Layer 6 of a small transformer language model trained on English Wikipedia (10 layers, counted from 0, width 128). Numbers have three digits each and are written without spaces.
A neuron's activation on a vector x is GELU(weights . x + bias), where the dot is the dot product.

Input weights of the MLP neurons that the questions are about. A number n stands for (n - 500) times 0.0028.
n18 (bias -0.165): 576492435349256739484383413629643413245559551338426388512743392419600614500619543739528516617628436555661409460271655438420419521645875456392435572609576543532496309459576523567623551414480399512389524294740500347626480455516500504437619472504446458515496697274576477421227523463484684698479500646364638327262572565790451629897309512581287484436883406362728462358303578535407476772621
n42 (bias -0.130): 561436508833464581312438310484677521240532670343372537529445515521449429659554610818621580517492573352336656405492354353312356730600382411328516618665392270113598340828279508444617721537592483487468434655509439298560558575440479243472903407453633539558653596552565365282687587382565643303666678703508430530534500591449483600654597652672408583500260428376496526411627644484330353466372
n46 (bias -0.114): 636534585594342464547535365366445543484369528855541477527515398650347430648310712242504228575441590552461747393515718434386362492359533534453561530672335614381721391355598442545422657473275428356523699512345379594623632423351516542571555266524347562489595776462150485695473522465504591250544642585293427480397651701438423593647697560645698625500672596463426401582565690599426595375508
n53 (bias -0.116): 355379511648601637817549378624633492301249514441653425557637448455442599454489448307578588418500320606660488455522708260470395496329706615389528493719525344425511496581482518386439717633332665569651443592480507438471634553500278380529723322693708633585500749168413674422454337419608470577656729360539454524531400310329291551527387294357431583568588515438447554600583482583535635519317
n83 (bias -0.099): 547305568614412438281668430353687476435175518469643579480568339408455669289209551408488601438463377519400561524508433350409556657658542680534383654572601538372734228268323329399455500765653396532465464114450325752504367415415689468543650296346622405568527504488622535410645389721555733496566500669447492475430382375342182690653369656572589369532541519601677277621544488580511536480327
n90 (bias -0.111): 536670358747508517447601504405442281755540275508543299492354574451380422294356560541579539366243667528444620431625677313741484508684550361346290536411636613581697278496477412464611662463275613508445621525277410636689447300575467556437368337791454411443304521452424590575520422496400472578654500602773419378655699618404284555410800595754430461302285566819741479488504516539485520616734
n97 (bias -0.127): 583572468403497887561500524669349453514621557383589273771520668574395479432325242602410616445471467497383518430608520439591549438725409597811570538574595470556385417669437540562557452532578493446628507522420448522449536528432406608551593763658503423493336411714496568503369514359580312450453453450468719705201438621463386585411395507426244713535425524545546558538574302436552727665406
n101 (bias -0.204): 535447354569504650508488481356455536711469416576716442516145374614456334632349421528423276504632463470326372484512577602586438752485789546619544469629537455441570337452526385443484638618334439544427347628427365456336480646549367582420528461659370242706489627419422462523595176560778477504371601370644492598439381370437777492615395328535361722445704364424615524672761470489683286532876
n103 (bias -0.254): 421645191496410515632464507391493515588379539571651388698693567558623438496221203431279563455370663577463652482392415503522439575581670589569538600609609657373604366448408679472585401401449364378468337389594557500588559551616227421754430500549290642445500393475451476425646590526493382522665694617448249394485315412411559437621660525543273451731374622560610388422659634611616601278392
n104 (bias -0.145): 437515480304561236375484473530564439540652536558719299436515701484533701326484377668453519672545455631342305500283478508409405656623618520356784465417504458842532556650414398578536384512665537472710699439537555536543420504388631398423715617313477667384375661551346626597476576365414602237668500512577720562582426436556456693584328485421428309742378297322215824387567477728635729593299
n133 (bias -0.259): 340784541580717555533168226496767632648611456587194488541635530516392717438397453329611555579541318587620698366480477426528468567833485301500401624597651558455472308227614458441406302606459382401452423793576541417567607484504650448563541635390431608351608463599810473468459516375680464533454479398401516487743456630626578586434675823444643578375673633468512621286742669357459508760412
n143 (bias -0.097): 677533485401496519739526489725422504481427410555558270534831500687416700656568591384427583508328524268686462642370573547396247631439432438504321352657556504369266443443479383653534500380594407823540425667516406527838583259344423356500686493539475422546379530522343522398436410488338563409697661331439451547380254703518300511647404405489568665496489561624504550485437457604500478626284
n152 (bias -0.101): 757758336607601429632754464520469400592674666744588450350503537511251672566540361485390447436485544588547533583579571667514579631658361358507650522674327343330439627308199366585452507482478444342621409386387544356518526291504474734496474578481721593507428507678511497638489517422257683441459373526452555625406443526418705581412623465330383413630737528398588388415352458621510353478466
n173 (bias -0.179): 420655459560870407529488281619527479459404493575445633615701496427525455454174500643472342399417622583406874463274489484585411668539263448411473271638511531500835500488745338492636508398562656384548508562500587707350665537555420125294508396568690752619446550651470488588475238366552556421341550668537700691361572500481521630541529635374549711366537245607615731405387386710358516521458
n176 (bias -0.250): 576547626536310508459399603431485521615528289382276307660739571528355856723492491585412461617401625453579359403512572297601448429680446687427359532694455562261568500587443454571447516476443450484306585372656621537425336668268742701535508604521396326313231516294275445647492920608500492389567529427293129356567592655515713586422583500738512383738624488433508437567395724547418456570571
n182 (bias -0.073): 405327671394539281628522489625426368417446400514550331433676565819595451447504532437562414527481587608544795378754407660408459557382323515412601694385514382600489370723570504352215536403732642583551789715338676519630403422385405511673142369481380684409430616685574479533519287451496584560298485496470600496305467530545530619507466450400463340423689653568369531533537443667520507443534
n198 (bias -0.069): 666559611327418314235482440453531522507447423374320482580497516353647500478493630561535625563485547354411504604614420572447272630597315335619453546432647676468571564336581765510446434352467600475609632711310370631660344272448496411737664486519377220500500573468508500563428483331683457511518574669493486444467525363673775396504721570625551435432347642545457589447418507740566713745526
n203 (bias -0.191): 401649507423554500405351526479568687382299517489572448647390678444427500777579409388625551465874612337479515608363535446363340457684489474365514640485479644504504489618549592332557460331534349625493560451519621732587515323663654641507435735582500564514422731456469504456395561611357596409658611357283455449566628530408560399613523166556742529400732406718432839401726699543476596378327
n210 (bias -0.122): 402594475437425334493268591473320533605653548458421373320507739625558615620395508718224604320427433310543500543645460418744621504462575699470678712443543356578684490624446425552229712543525256551340382460548500594462518478600599620566515535608419558379476471563504455270547438504440518511599247643631507340555402331439608517511672444677378445553482387462500485134596352647503571507430
n289 (bias -0.169): 555394597464600450631375472583404479386402475206578552455592511290389654361594676221405379857422410367429442500448598732592512358422369421412496496669538361689812786127455508476594590520321847463492665545471466631484586305473483588570586567613324047405385471591496384437463612248607775512421736476406532378284247545542468535573372449524585372600492407547463392516608547673563464553654
n310 (bias -0.171): 603776317642347307390551466496545675630378388386485454830626611625632669504630483441573523584325529553543607201600594522419585701658656542530449504706431582624535426480493293473259451731229665437732562290306594508428429457553428592462460557569378433434234409504545335519367384380316408456223376699448391342480462809640386274449700716481500474539571665492696440432469500507308539508428
n315 (bias -0.159): 448327545742546584557625555602588591463559652516605552427508607443645671615598324435563570483632391500187463339400474450628388475410539544282401516270681609194292737479508435378435339378533563500551548701429444508394431488516321480602426651277481519542454733457568450788845655339512680562467566504784342479387318654565394660398562700424406554536734329422439463429272883627293276702492
n317 (bias -0.142): 474511584616551401256638522557700539329339613545411470670493349439539577551632549680522467405492679422560371355470286482481679646482467241558626330458429658664731511301593507425697593381523579578291447403587308434537330758578406515422690583349460336450409744466456702302385595555696628605638465600325370572413680342374396493581473552576720375633434504389504622507561526800657489816287
n337 (bias -0.141): 532623416479476470515420550524476463485191487535591428680614553449611273596280469576582279511596517546513800692806409483389522732535323464614367593601490629612385654485469490344393811701580504710521464695613345470511562515461339439718614439594431434541545555376242531684602549705507464640410537668544431606567361482681697349489407556594350329312470559507540388348471560649530583567672
n346 (bias -0.204): 457562709685561454488552571489752627512723604289357456476534566472348472370386436709524535467340579488430508444504351431635580570225366528428459591376575492452420364386700629606248574726589591614594276431625634280714310601411566635656590622483386668391500447637500496488629531319484346594504772476382589333736331665746666752783537442329557238416414531738682331430313419366328599668632
n381 (bias -0.159): 488690596667671530698558419340611403471565667367263681718468477550598395741408699438581508551492682524362572247591573440504632564801333614532320611401527344653545531479590504472483334396550435597281330551427519432597601517415654496480635610176370480621634420447748456606575496632263287171748534525407379522642602496625462721626504476446659548314872588524600560654030653274557442589611
n399 (bias -0.236): 398511318518486699515393352444609508662373722547625753590789395493564563541489421593446615263576659586705421530331386436350526707339249326444740518596624475603551612489305458338541605574541584496590389361600534345496623220705363731504455736315539433576500635308531603605515472492544584481771496377492589600454525284497489374455489586717399564563647397522575462587313439663558507613611
n445 (bias -0.120): 232400813407409385436472504255556500684481546481584488428553670464674329444604571369678439736500463542456367263578596496437531606370409717410597516335364439673476623560415388284440608671675496540349299685697463488416624444481374695354516616241538492378332788616401264508532458642286742432512520365464421566455721615459568278592670688398424564469516470592723288627426446568670703440789
n449 (bias -0.169): 190529517592500654461474209848699578681479340293656601513702270479387461418466482790341570623374337686555361428605587390551394570479447408391468370555679606508568588461588468442224496500530579660438453383654705513554620363624710471686647780846383532544516543504326500334479410395349618612640649406500474416482208611729500166234404541513444206530292504665496482288639566646730681379456
n454 (bias -0.226): 209472434355512692404516753631712617429633544444607679475645549323268305395587461512782552564500592572250475611451351607586467440456469484488454480676515453328704473345709601532725548550604359542552652425500592525648483517432466826360533561680562680817293437383582445761326599513520342584453500364462731483508605599419599568625610560647384709676818468412608432464867385559613541106403
n466 (bias -0.145): 451474561627529480635618426364229345473537585574581383481496455724601504566412423462556599645368397611493709561632567664508440645504525552511389414337447449731741522426546305559354515401772595373656515411248525562419531623154316263415434619227511525407410658459500398704680205628522331570649605614508454405516642412633561640642453496474692752250407496559661731556526548489410466519758
n494 (bias -0.121): 504478591537391234347674537489554681523600700692577553450486396496469309469607605405519463656539373474273465768361468525511496617602489455557432844602631551254500407481568525441604349511382418554578455508677598596504404515353430328662588600279205630582618692437377609567713409473787399338469407561377603409609426492636347328557484349778466198413469664555527297297545540428348485647594

Each question shows a token from some text and the vector x that enters the MLP there. A number n stands for (n - 500) times 0.0093.

" L": 512384540617315543424456357368342501508486366622758609392326440503538524568513531403334634517622510450682364438488436578687593532473575609517562405466192615571290573473483788497496359576482579642591382598471504438541539550514441432459426290382621436589715527596428665382525514510577431553580548607567530458513468536375639541517466603513531493198508416392425575459446384256420443488615
The neuron with the highest activation: n101

".": 495417427440445533483504381388343486452500418550586504551457344550512586590554502427466678508659668558609334798483423518650441447458542556541500292482347518650551602474441698333506341569460383634419512603596733473501560381488603459694449279468797403561651390547478601391404550635614522503480585402472521511563501497474448545425616592354447358398564551455347466433395272522306440562449
Which three neurons fire most, strongest first? n143, n399, n53

"ar": 459342469509407472407340482378450674380587260566696609483445440485572480495468296603400520509351639660863355497395451485485467468460596385609374454508266569494503749566489513498489427512441589587525443393439658554471682539532540342599520506459614420644538544514471453477431667532576507607424509547595621642600691504358502536381488774471583560451485511476538515235418340398274368432588
The neuron with the highest activation: n173

"mp": 543436339623401461528520512566355514446597325464649446553463314461533535547507572469437557453571434593611361439465487485586579412419694399714355471426415537532374420627399772522535440515545435496576655376496681535516586617457520492558542536382592454565504478670353450388356536367666523629545537597632433659474537499244367673413484594449648545409618499556334481377341325262351631327551
The neuron with the highest activation: n97

" a": 470373504479451452379507429375417495366592277539682721528573477586567597538628623455448545543511566592681380516581444424668519433459443442633492275461399517685459543536516761544580395610574531465422539547595583505490472275506592463638366262358616526599476471428473522364425551529531621540547568483657443383527653555321563434426432673503542438432512543418407396328346426296353498532581
The neuron with the highest activation: n445

"ain": 543357387501429457379493451406232570383553409590543630463504398517556474484517571471394571485576662547584396442648446463520597230484620487734480442561345500489353637491426685364578433550429498525630503618440640652413636519340598610560361567462695358460663492623452721426359492349590458552496619444590547482462489534564509503465464655429640304445486362362476615282648676331436478403454
Which neuron fires most, and how strongly? n289, at about 2.5

"n": 363317498575486587509517424427289716442548273555717441378496510618601516562576502441398645542456585587661479548479384724613474542344622617506456316503349639558544703555488781355407452511479418495470475405376492679382647457450512394552471342417614398490657537556455537530359425262653530623493579485688577527521603496347535457339510617439454455442494590403554481523457278322310548471525
Which three neurons fire most, strongest first? n466, n53, n182

"on": 414497477576605535387544428363273659416604341668704524249415494544606550532595547314381606496478532447589418430502366517481603440340580532587447334439407392551394682642450772390436511544497484625412536479563520418520574452528701497400591472466748472441666627478504568460379633334542538515427660425621471412626553567400501620351571587384604529345508580482381608452508420237460424402499
Which neuron fires most, and how strongly? n53, at about 2

"ly": 454329529491407398509568464397323566398700280587568406549372409470526374434522539498378777374543491704901425564454362691529511429506573575459485492468344605454413469529495646501571409663495445655507552482535550570498651446433688583530523391330530582553562591499456536403275576435572485576517433537588548503491596519349447692499385591486475431560520775517434508375342291279421541394374
The neuron with the highest activation: n83

"ency": 600426437433369409458600327403296697463512338679564589543372479521532497462594562404542437488677729640645433641521454553581367554521637491572391348520286659638484543526420680436608371546480354537439460570573593448445483353445547441715480536412685435525568601610393637417398520546525427496516644457431579494551478595478496554454580532527561330297452702450475490309401357333256486463493
Which neuron fires most, and how strongly? n494, at about 7.3

" United": 548477504598429620432360475403443493296602253748443528455479581624492600540451464392436532556632687625761309523589395611510412528464741508530503424520294591515466496662444698481436601590424553432573471451483651388406657456512628354509463454425587312558456533531559503462306617532542432586523523536626483479546657506441447542483396706446585441376454644376485490190527451251350358455463
The two highest activations, in order: n133, n18

"it": 563463449481449347424570378315406600381462227707686495446444467532412573503605535325456461428544696554592475529458379550535473479546519631609461353472393535650409575606429774479678442468528355482455635344563670513450445375526566495641546317454516424444590748618434541357499542530562379467424508424539538534540590646330588631418629528356637485363484540393378589270565411455420583493574
Which neuron fires most, and how strongly? n203, at about 6.2

"ra": 455538422551510633397428399295587607365447157540495679385409439505571434555572432478532592499372715652712400605429476628505488377518505433613410422518395587573429535323381716535511417611448420590619405603499524460517529421550581519508571539415626413622669491674462474477334686517601438399570573569527627413463527681434543632485561645283579422347430671294522540335383435238378497410557
The neuron with the highest activation: n133

" 2024": 654483436562475489429474568485418413325687392645561544407373454531626548549435601438603498584547789517641376561495309588577344428491620549546530372444398718650476454619477702468483420515541584501585598522505491320419526428430676449635484347300732424561496413547509551454418575551588414478488499510569406493545665519384556479425550720485625441456423572375421528316421307263386241369497
The neuron with the highest activation: n198

"±": 517256506375366574414424471308371394363494375513609584373404262477542577565587565463525593512648672631722412474514395637444523272439629584597277488519308517599400572658382745517494449534543714711608557547414575385390605425499502499485463280536610583595567474573328498500397429612471557489523547484538545596545677603495471614465391667457479526522514490273407400419500386476389592376566
The neuron with the highest activation: n182

" for": 488379450530502472309443414391366403399578321498566556397458449541668419517574458463502629513558723637652475475524471451773651464454598501593377262619325619611569558560357703501548427606463470579408553675572587461509498368361650469523329337542667500474669436491378533485412577600516517478528544434561527445474594438430474519511570599618551419301501606313439564218486432443427457449592
Which three neurons fire most, strongest first? n90, n210, n337

" coach": 643549366648472528488616473394295594321618278691574469449358340506517508448639409479464592458760698619548409419541500488504390358480558469595459360495360633575492614602394624400692467600493390585492570530460692564506552451459617468463466445501712548439528576658418441402430529488526529481553504424616598480658565459406532508430514646447544300274470628343362487356430323460467356336639
The neuron with the highest activation: n152

"s": 536268571560486429470493412434356731422545435570588551493476397605566484418636626410449469377644814570571472686584398528491452597413553577587412402463237606583415595598506573368478370564489604619566439457416554457576588281482517324531459428460684384572564485518349560424402597583464448575529656490667635572399550587530584575474425643476516480425272504357407525378457426405373504354542
Which three neurons fire most, strongest first? n337, n143, n182

" be": 513248550459403372401527488332255483513533504626663580458347458461787356527542558546378623434527691533566380621565430426622495364556587536703372351537475593670390499549445728351577359539444502551484532605455649670503500358464608465557384333282658423557640535538457624539484434566457520580486541443554479484347587547412501532410474617574610458388436526476403544334527398505326521543496
The neuron with the highest activation: n198

"hi": 459458470369463433367495454312234730448522387580615590331443302406554446467497491493386712422558600482597296512513318492584637501561496497658446396347396629475402591469528677491663442568479592599557572484408533520534517512567731431488481467345752439458770419445538510552495565521492352550341625554557545534619573631569571552416433483497678513418644456414463582387399357345466493458360
Which three neurons fire most, strongest first? n198, n381, n203

"t": 405321390477352582521471305503304574296640290564593612335447461569553456592444579554442526510513635731712460521526408364577596579370614506564429359523267439539440540503415607595578467514397424593400567478491717421509511455503546320672577507445555435644585592558516552517365538510545455587527555562702424509557612564271538583476455719419525544370626540365481413385531236302403489423554
Which three neurons fire most, strongest first? n18, n53, n42

"N": 544335503631364436335506517402460419525574365621631601441421491495525474381501531455405605491613599683650466458492412701702496356420480593565500482566439526464657540680487710452429546579529521706448542459584617474406612519553502503504638404461442436639631418686513594343424459312631467583430560575471617456476487573404532586354429629373560351381592523326391559275346309135347424522519
The neuron with the highest activation: n346

"0": 658435529483304505450426313431556639383513368544661627352355339429611559458513526356446602426613634689607396651570448525644577425537703539629383351465254547603485575574480656437558461511556623619325547491424552371459419548532657334625477366549683376575635496635459557349332608610435517474576507501586535390550490518330524546409489592345534489480445535439349619332480260384322444653526
The neuron with the highest activation: n317

"%": 573314549610388420464428492478336577430527480569522545451400278405500717406539603454542572450691665445570505605654380591547414324416455630633314393468381541568402539546397741485523339624658640585488491451422449522507577459606570348573561189483629418608522488500303602462380553511455430493548623448513603598417448573328694589562508503479548384626452555320468535352453438425392421599538
Which neuron fires most, and how strongly? n198, at about 4.3

"er": 527284413518487682497530459391250607401621308436733425499448363773472578494459481551475655513515656502512390588446522623565340536498602520583422470490334624425346706474437808640412300516373340524528510404326482548385570473413478405506473541503717388671487597553483433574360583446605544507478663578588707626456617541350407568392442563495494511489492539466500430415542340288390559499517
The neuron with the highest activation: n97

"ple": 517352438493444645510507529491271612408552308579669393407518268612658482512485647381347518427561596553648432537502381661523596417455700421403406535455501630480496559467377682504403353644575299549605641493457615439581481394523562479572581440526441475724548467495433503528304538373620422577546572580724598339414666509413542591507495575489554505464578594474462414266420228368338521457458
The neuron with the highest activation: n18

"row": 491431538601407510519558433524351579341464225513657569254468336561599562508550630352507694417600532524498368429585413726501518325368517501551445402558414633517568576567388771518630352429427495558468525468417391593523572459493620443565596437473557520569548644424360498444484602356680461649438661596729487519416618459240461496544465609307526529503526538420424548328534530279347381574522
Which three neurons fire most, strongest first? n315, n53, n289

"d": 422467537636520493372640416463401442341602272599656497326298467513577479486481459416529502468452761345742371497482370642521455472470565619611370301538435491556512526580411633525605416472538518528343532521433624607644590469560435384503576260530640456614712529555536604494499564279607508632472652468612591482531561487320504393394520625424593473389542653547490541302337344300525479503424
The neuron with the highest activation: n90

"en": 373378489555581510431481363331330645347620468598684523393450603593552453477599430528398624508601585527695463513507354762602383579370521578605441415526430609475410729579463719482519278561445339436509642519450500558485570421353471434600443420435715252524601339526465666446412518506688364556548573430498501532583528516453389624531528584498504472440466587472559513553458105293360554447601
The neuron with the highest activation: n466

"min": 532299373532421635326682484448371607374607311577545578397457436532524521417558616395442710454580535584569468249358434522540550475552672592460509390424447631530399592537497834472532535606546465681421587338429708602462572507425559424566563415572625387592526431467548440437277556452631477558527491451472539490624350514365493611390601632452612504424411600528380525356424386323281659369564
Which three neurons fire most, strongest first? n83, n454, n449

"le": 439292488484453651447554332428151663540496286557825449536544467607584560485504482280415738444488599630650481469485426668447489486494607481674498563454343501424449602478479640496526561630462553501450508414485521677575616546432643457549319471391559424645683418458306607482398504419613468666498541490572631449476468506407419518410374725514517506393504596466486601371468242414295406536413
The two highest activations, in order: n97, n83

" Con": 437430359592371562392492456464306648323585262752471629482366532450612487499514412272492585559497562450595342389546371595571554450424676484638515285470383589583430587620442673519467567646390574577381532568431573577450610540470583383389538338364641485626618584515487510425397589544733466523537576461627399621495619557398571587454468730590545428349460532451455520343420487298364358393526
The two highest activations, in order: n101, n42

" vote": 534484552495277389419518324330323490427408210559687544568498342612536470479591582445452489468760669514641325514541438541488464466456602482620388370438241648585538701648478647531633461646479594573563493349575587396431555345421469534518492411484598476608572590470428616365408502518610488564551612358677619542569531483466665495410484586447476533519474619357422558269373495355399363497564
Which three neurons fire most, strongest first? n399, n101, n337

" A": 539361399551423491452491445398404464351724126659642600476428544485657434529579510384454667519626636599699270525550451619648628533514601557529515292528337438600344501591555699494517404587480483569316578674520575493446587472511680546487393355366598424595546386495503596450471477487494500531568511569574495430478670630340489465465360647475545409296544543459405522314370295263370462406589
The neuron with the highest activation: n381

"our": 562224273604414459385433420421295441492546392505726658394551510430450669563462569408486609540644635550543424611611474722464453342464697555520291460400461581538356493605415594359409385537502410586580581409556561437482520352481646414558488486549697527521448523537483571423416619425638496438493668479534460630541509487551621549460460664477631394343527599266493502429394690490409424406515
The neuron with the highest activation: n315

" defeat": 623498346573358453421549384289492655403548227634521560472385370576531471476659510463480549488761665520496369495618425532453619353640582529684433254520312682549569580536412798479636429495436439674410616501445625466479507416458567472369355399504606471650578497597411504447452535565509449478502616329570511567440575489457638508436533617420613407432503532337391651306514476421435405353556
Which three neurons fire most, strongest first? n203, n101, n317

",": 434395501545464457466528452411446547359557421665507691493444478456636474642547503482532499528567595671669476478574443416707498521518580513617471264400440466593565484508402629424574490626551376526466602600554632437455475202469612457576487367453717451599526473485471482440404434618469497568535611450510425475483496574420445529470574595382583433227609627425383457399455379401490403447522
The two highest activations, in order: n381, n445

"\n": 511351384477426488367494434432241559353544372613477558470399431529697558580577507472474554472657646633754368342536411450602463431475536540636481260529362578512432666498468671439518370602471487548545653635566629373435560332476592533583474369446596278559630352644510621402446646746629513480539683463537619520441490432429486611448556606401498372328543518499373519456499299323328479505558
The neuron with the highest activation: n198

" S": 517354487594524354489372373447237675439649332540588553450472578519562593579424449409471629451581598532724279484502427525543527477463623663560505329546209527572388384543557725606520279507489532730433350500466472533597708518485433417579526429521610395586596514593572598398432510583524456547604571634607517544434559591390576557408388651449462520273458565449451432332478190213451387478570
Which neuron fires most, and how strongly? n143, at about 3.5

"if": 627397426496396608514393499496385466563611300470675489473521479410623407426622558336510547376640444557603356460385353611585590429251628467656350475423328552381438532675368705481566437560541543515579694452550431288431542550463455290538569579541668492611581530524480609475332554423529417588541512634502642554576543482436495665477607642486619575455588620359344483290341416363383465451546
Which three neurons fire most, strongest first? n18, n53, n315